Layer 3 of a small transformer language model trained on English Wikipedia (14 layers, counted from 0, width 96).
A neuron's activation on a vector x is SiLU(gate . x) times (in . x), where the dot is the dot product.

Input weights of the MLP neurons that the questions are about. A number n stands for (n - 500) times 0.001.
n40 gate: 474 455 526 483 490 389 557 556 544 438 692 475 348 485 423 403 513 514 524 526 510 451 722 547 409 744 526 462 298 473 636 507 313 369 391 510 374 616 599 576 460 570 315 641 587 577 650 458 652 594 384 639 427 760 685 528 357 677 352 597 410 554 470 535 416 525 411 326 423 638 600 514 479 577 384 475 707 430 298 546 429 360 536 208 465 476 471 517 431 340 525 541 362 528 659 722
n66 gate: 627 373 400 509 188 366 728 451 452 577 377 227 578 614 568 525 481 223 427 651 338 532 505 443 496 467 781 389 584 637 457 618 470 883 298 627 626 367 209 633 539 690 135 257 518 615 310 387 551 510 487 544 575 446 404 283 787 562 294 601 379 510 532 630 597 573 825 412 759 583 691 569 524 644 676 770 746 286 246 627 723 546 348 429 539 271 612 389 481 373 393 633 544 256 608 713
n127 gate: 156 523 278 536 763 229 576 446 637 394 354 401 158 575 176 268 387 651 226 460 733 454 339 596 820 646 730 436 557 689 484 489 294 369 489 445 684 884 325 444 676 403 802 225 465 547 405 330 270 473 552 593 422 554 683 661 262 637 495 350 540 566 449 537 386 524 351 712 737 393 397 614 758 567 706 15 381 541 739 552 687 840 651 332 189 581 565 465 542 843 414 461 571 419 626 394
n130 gate: 583 635 574 470 522 471 359 261 578 530 497 665 437 514 379 487 358 553 386 657 475 345 411 430 509 426 575 448 601 367 426 323 578 449 655 473 646 361 661 506 352 688 521 534 550 352 308 344 311 611 408 506 420 516 509 484 405 478 549 396 547 419 536 648 424 301 369 467 542 371 500 516 443 412 379 612 521 600 505 483 529 548 503 664 402 608 406 621 603 599 469 352 632 621 461 559
n312 gate: 836 462 347 517 591 382 671 504 535 558 608 550 517 382 234 704 538 569 403 520 387 287 546 500 611 491 403 468 603 509 634 311 755 777 357 690 589 327 670 395 523 448 628 448 736 640 496 553 375 270 411 374 183 500 404 614 544 396 584 535 146 600 605 408 269 652 648 385 496 672 530 237 857 648 726 460 407 483 568 539 459 517 413 496 337 420 320 619 761 634 442 516 697 491 653 578
n320 gate: 411 304 431 577 428 566 578 547 507 415 540 352 487 424 449 542 426 479 584 596 480 643 459 577 458 686 471 303 490 648 415 637 344 230 391 343 486 566 575 551 634 361 208 396 311 657 493 356 471 588 408 582 696 466 446 440 355 470 479 463 537 434 474 600 507 554 454 455 442 342 461 677 534 439 407 490 636 361 394 526 486 519 384 454 510 230 625 623 460 567 467 281 534 476 681 494
n40 in: 593 595 596 626 484 463 478 417 600 420 518 476 528 366 699 425 513 473 391 582 474 438 553 475 530 423 428 364 577 449 481 550 623 644 493 435 642 471 668 444 374 721 436 363 485 369 400 503 350 731 485 584 488 490 622 274 407 607 267 352 470 534 444 507 560 596 419 294 497 431 732 397 632 699 571 380 465 456 322 601 679 494 730 303 546 434 491 634 477 379 558 431 517 527 510 559
n66 in: 647 434 420 453 653 459 404 333 346 592 589 468 453 553 563 675 427 421 760 603 702 580 681 534 452 761 436 627 344 771 478 655 773 536 439 416 563 640 318 419 611 567 310 820 574 607 255 446 649 576 449 509 268 278 432 660 532 373 431 719 455 523 577 331 239 468 756 280 354 439 616 645 500 895 592 545 586 517 334 821 353 474 477 649 531 388 670 588 597 645 654 406 514 518 700 693
n127 in: 668 578 407 377 587 439 377 195 505 542 303 591 500 839 386 551 216 366 609 568 407 224 728 454 156 447 674 459 390 442 607 460 234 575 138 454 415 611 445 608 272 621 562 241 628 627 296 408 420 505 727 444 599 545 472 377 460 660 352 535 729 785 297 411 246 557 725 371 680 746 671 490 386 671 749 254 443 576 368 647 135 585 624 447 475 510 578 318 529 624 329 373 394 695 253 676
n130 in: 588 535 620 405 589 510 523 462 423 611 460 385 364 590 491 596 608 513 519 348 466 468 392 646 517 543 649 571 367 485 463 560 455 617 409 462 259 595 652 432 528 599 512 610 586 384 417 430 414 494 387 656 378 541 651 503 544 433 591 537 359 545 687 382 255 594 448 401 584 500 542 317 562 608 402 421 458 449 596 713 564 554 448 613 459 732 413 592 380 572 613 577 471 472 598 640
n312 in: 339 573 402 424 704 582 521 222 701 324 470 547 595 478 391 655 596 457 554 630 315 622 331 411 511 508 572 676 431 541 557 683 353 462 587 805 517 570 696 591 274 305 472 362 419 600 602 403 369 714 662 662 511 563 350 396 597 455 186 683 454 676 436 529 567 622 364 367 420 602 781 749 421 408 525 462 380 641 490 661 543 584 679 410 504 450 302 265 290 452 696 358 530 546 572 555
n320 in: 428 413 404 576 405 362 495 397 430 369 464 474 524 534 489 535 519 500 551 610 517 559 468 604 577 550 340 411 414 500 500 430 417 439 429 609 523 478 532 530 465 346 315 515 484 585 344 558 605 560 513 465 547 621 492 341 655 665 572 401 595 400 362 327 451 576 508 503 391 420 289 768 571 557 517 520 571 404 465 488 506 393 319 500 577 529 481 586 421 616 346 375 662 405 468 556

Each question shows a token from some text and the vector x that enters the MLP there. A number n stands for (n - 500) times 0.0049.

" tr": 500 621 674 446 518 491 578 617 510 533 434 502 528 449 562 501 618 477 486 504 359 393 471 609 669 624 444 325 551 613 586 535 550 486 552 456 523 301 487 534 510 473 325 248 615 477 535 490 568 608 506 488 461 424 490 398 481 426 492 629 630 508 678 407 398 460 601 490 473 465 477 522 542 456 413 582 760 381 589 458 498 465 546 435 394 483 604 520 445 451 476 502 487 416 487 453
Which two neurons fire most, strongest first? n127, n320

" a": 506 626 478 593 593 504 485 315 498 453 530 493 548 607 483 395 488 614 552 497 280 619 309 426 574 555 455 390 510 582 426 494 566 522 602 593 478 688 472 407 329 522 401 630 720 490 477 577 482 439 501 513 640 514 529 405 547 526 387 315 330 514 571 425 471 376 435 499 589 461 433 527 572 545 356 498 517 439 557 316 486 429 469 427 650 476 518 490 491 534 547 467 534 530 544 473
Which two neurons fire most, strongest first? n130, n66

"ers": 467 484 517 426 447 490 686 561 519 561 492 522 559 583 511 485 482 677 559 489 455 723 497 600 382 506 550 431 374 495 565 524 462 526 292 512 591 513 528 511 572 596 579 550 613 261 354 543 558 576 533 617 427 422 576 513 636 649 531 467 523 506 447 442 514 557 441 492 491 480 551 388 488 498 506 591 449 378 499 424 466 558 375 385 391 639 400 531 491 407 432 452 522 527 382 409
The neuron with the highest activation: n312

" the": 360 844 565 569 660 517 600 309 418 550 559 473 273 522 512 421 509 553 535 425 440 499 470 566 409 480 441 434 510 542 507 525 480 630 484 519 474 463 467 644 306 501 385 447 509 464 494 499 402 459 674 492 736 526 508 625 397 570 494 492 528 532 471 496 498 394 501 473 525 535 449 464 520 516 554 592 603 520 612 336 508 505 465 456 463 497 580 537 475 381 513 515 422 560 540 552
The neuron with the highest activation: n127

",": 509 649 505 526 508 480 469 597 538 473 462 554 515 548 549 402 534 394 449 467 459 531 616 571 447 481 448 640 455 442 476 585 558 571 513 407 487 545 476 370 470 615 607 465 587 411 577 437 389 469 585 502 494 445 506 503 549 492 317 487 506 470 633 570 475 487 484 502 479 431 514 435 450 521 547 494 581 450 917 397 513 397 469 410 507 502 471 575 564 419 427 474 415 625 399 576
Which neuron fires most, and how strongly? n320, at about 0.25

" in": 317 779 435 591 523 416 577 521 534 392 557 430 514 528 459 322 500 534 502 536 501 443 614 609 507 414 509 544 593 449 528 457 548 441 385 550 466 646 566 412 509 514 333 496 605 486 464 451 453 517 388 495 695 514 643 466 487 546 340 459 601 526 692 386 534 427 389 549 494 535 450 521 347 534 522 532 404 494 561 463 526 383 492 544 631 494 554 454 467 540 420 367 427 512 555 530
Which neuron fires most, and how strongly? n40, at about 0.15

"2": 378 493 415 555 630 361 494 528 520 631 498 530 573 633 487 435 629 517 387 361 548 576 552 545 401 382 515 539 484 387 587 480 471 609 482 596 510 545 497 438 530 585 429 438 618 479 463 484 417 445 316 436 503 583 439 513 524 534 646 522 474 424 494 457 512 553 643 493 531 391 516 409 581 575 357 431 668 411 649 575 459 475 550 560 557 516 497 332 503 385 510 552 384 546 536 579
Which neuron fires most, and how strongly? n320, at about 0.048

" T": 520 451 600 564 496 417 402 564 547 504 520 454 515 580 381 602 638 545 476 501 607 280 508 854 599 532 460 457 453 560 563 495 444 512 458 530 574 487 514 517 477 523 624 507 527 372 525 516 516 518 517 508 530 504 474 464 366 444 519 582 536 571 551 492 478 452 565 528 627 487 470 552 445 539 379 528 729 447 577 432 484 292 448 632 458 523 809 589 592 457 497 467 594 474 482 560
The neuron with the highest activation: n130

"8": 503 546 452 565 569 542 491 546 573 527 559 491 461 454 483 389 531 606 456 338 483 473 478 353 500 485 555 353 486 515 572 527 492 495 516 404 498 556 500 420 358 612 521 545 550 433 450 483 494 497 409 530 512 539 447 487 410 608 428 480 493 466 417 487 441 654 517 489 458 472 515 419 553 562 354 481 461 380 473 472 550 324 529 555 625 443 504 215 550 409 545 513 390 487 468 597
Which neuron fires most, and how strongly? n40, at about 0.45

"als": 562 540 583 605 542 608 605 388 477 542 522 568 571 508 546 552 445 592 631 523 653 599 599 553 548 393 480 204 559 509 543 415 412 555 458 516 481 616 589 494 596 576 534 561 570 418 394 500 642 547 363 618 535 500 458 409 548 521 616 529 494 496 424 387 500 577 564 534 511 433 483 332 552 585 572 431 482 524 600 431 558 528 364 543 599 610 405 568 403 501 417 483 611 605 455 398
The neuron with the highest activation: n130

"h": 440 615 490 560 707 499 328 510 491 476 364 529 577 423 575 551 505 393 387 561 616 527 548 385 421 343 466 408 581 431 458 435 454 527 636 549 569 393 520 446 387 475 615 570 489 219 578 479 525 480 503 440 504 468 481 291 598 496 600 578 564 463 549 347 416 493 513 550 469 591 428 594 561 517 588 467 592 472 596 443 575 624 588 614 637 439 477 551 519 491 541 575 530 481 470 391
The neuron with the highest activation: n66

"inal": 234 638 362 607 536 474 641 341 480 488 538 442 588 514 523 466 639 562 555 449 695 489 482 445 631 496 520 512 621 534 496 546 484 499 186 332 531 667 467 358 385 570 563 544 664 508 477 532 467 572 311 590 488 501 530 553 377 530 606 540 444 461 429 504 489 497 345 557 583 487 509 601 515 472 578 333 505 482 447 493 572 594 557 484 420 551 429 592 438 493 466 450 507 490 620 517
Which neuron fires most, and how strongly? n40, at about 0.14

"et": 489 648 519 546 469 389 454 459 342 434 405 617 407 631 331 514 614 461 560 527 479 473 463 417 490 509 510 490 623 399 563 489 388 390 534 572 429 506 461 518 487 499 761 743 680 442 538 504 395 487 380 471 638 557 526 422 466 439 515 508 498 480 479 471 518 587 430 581 511 518 565 481 505 665 312 464 449 416 630 468 429 366 488 566 450 520 496 498 551 533 507 407 592 405 648 517
The three highest activations, in order: n130, n66, n127

" who": 471 583 518 498 476 562 524 420 398 545 533 368 404 574 652 427 519 492 510 459 648 531 478 607 503 615 496 363 475 535 386 570 562 565 440 533 402 637 526 521 488 503 696 378 641 501 592 523 318 524 403 587 677 486 512 536 684 576 552 499 534 452 601 465 434 546 793 514 483 576 507 571 409 482 550 597 561 496 507 463 507 404 519 721 594 589 506 592 456 498 447 567 502 392 389 407
The neuron with the highest activation: n312

" B": 382 463 544 482 554 482 489 502 500 461 564 456 446 429 613 437 461 601 509 507 359 431 484 871 423 513 422 411 399 603 528 434 583 564 500 612 502 436 454 496 414 477 626 443 535 231 456 580 426 488 500 541 380 568 402 506 419 476 468 562 481 452 534 495 472 570 587 519 548 468 503 535 495 560 454 399 601 423 451 415 539 340 660 612 556 558 504 605 601 378 581 451 578 485 502 562
The neuron with the highest activation: n40

"or": 675 438 496 400 643 459 494 523 456 384 402 479 626 472 518 401 488 541 589 479 389 497 517 523 391 318 545 463 575 487 514 500 496 561 507 459 568 510 453 536 500 401 482 475 618 373 544 566 429 466 499 444 476 338 456 604 422 530 486 501 507 495 494 377 415 514 528 698 475 482 603 657 488 640 440 408 196 436 531 422 460 502 339 548 579 547 630 415 401 505 472 464 355 549 659 408
The neuron with the highest activation: n40

" St": 395 671 511 549 353 466 427 517 550 454 390 416 540 508 628 469 490 419 561 531 253 326 546 844 539 479 491 383 460 503 532 532 566 458 638 553 519 467 436 457 396 509 627 552 527 470 408 525 540 409 463 600 568 574 332 438 545 438 469 647 475 564 587 531 438 493 591 496 540 591 595 424 538 395 550 401 577 475 499 353 475 412 441 667 446 495 688 514 484 497 526 635 497 482 596 502
Which neuron fires most, and how strongly? n320, at about 0.028

" of": 446 799 510 508 480 436 596 493 553 432 530 492 570 412 553 404 481 422 375 565 503 592 586 440 509 567 489 447 502 437 512 509 488 502 404 649 475 519 387 467 516 482 464 510 475 531 483 482 476 559 244 387 697 503 586 559 435 475 455 485 657 443 466 527 486 303 505 494 456 674 444 559 553 477 438 521 596 516 635 503 527 366 541 730 629 532 534 422 538 588 458 459 496 535 538 512
The neuron with the highest activation: n312

"ional": 429 549 550 614 458 570 672 457 500 437 718 516 584 495 454 339 556 467 604 460 597 564 467 520 486 331 426 401 528 625 526 495 552 500 225 315 624 488 440 387 485 562 469 575 567 576 456 456 471 445 273 533 549 460 593 597 449 500 693 435 355 392 388 487 477 480 552 478 424 435 524 496 608 397 548 338 331 525 524 543 526 533 355 559 555 548 541 519 523 484 466 420 479 512 522 374
The neuron with the highest activation: n320

" b": 251 571 673 510 552 475 567 477 455 363 487 378 380 500 512 412 485 625 579 570 431 520 494 653 534 427 396 479 490 568 475 464 509 581 568 532 625 459 548 531 375 461 409 511 518 280 423 514 471 533 447 473 485 464 474 437 330 536 553 566 567 468 519 388 422 560 506 445 501 476 572 581 442 494 479 395 580 331 548 522 554 424 591 309 566 497 474 438 501 521 581 465 630 492 488 589
Which neuron fires most, and how strongly? n40, at about 0.32

"ic": 445 396 458 417 339 569 514 633 437 495 306 545 507 400 652 459 482 601 519 505 522 539 499 591 600 458 519 485 515 532 506 595 495 462 347 558 613 436 385 601 471 616 787 664 451 538 362 479 419 343 562 436 500 399 444 643 487 495 622 522 449 539 590 512 457 508 541 518 520 625 389 532 521 482 504 445 326 411 467 469 583 425 349 545 420 391 510 476 431 502 472 335 390 490 430 457
Which neuron fires most, and how strongly? n40, at about 0.23

"er": 480 469 533 452 405 497 485 487 394 577 408 554 612 506 555 462 427 481 643 484 604 615 504 441 497 432 481 575 489 448 443 532 537 394 441 646 623 530 537 560 462 453 617 664 544 350 432 536 397 469 495 366 398 394 464 609 599 494 607 424 729 464 563 395 559 489 574 529 436 522 586 475 496 659 462 254 532 396 526 456 382 583 431 534 538 618 400 449 461 482 474 564 504 524 447 122
The neuron with the highest activation: n40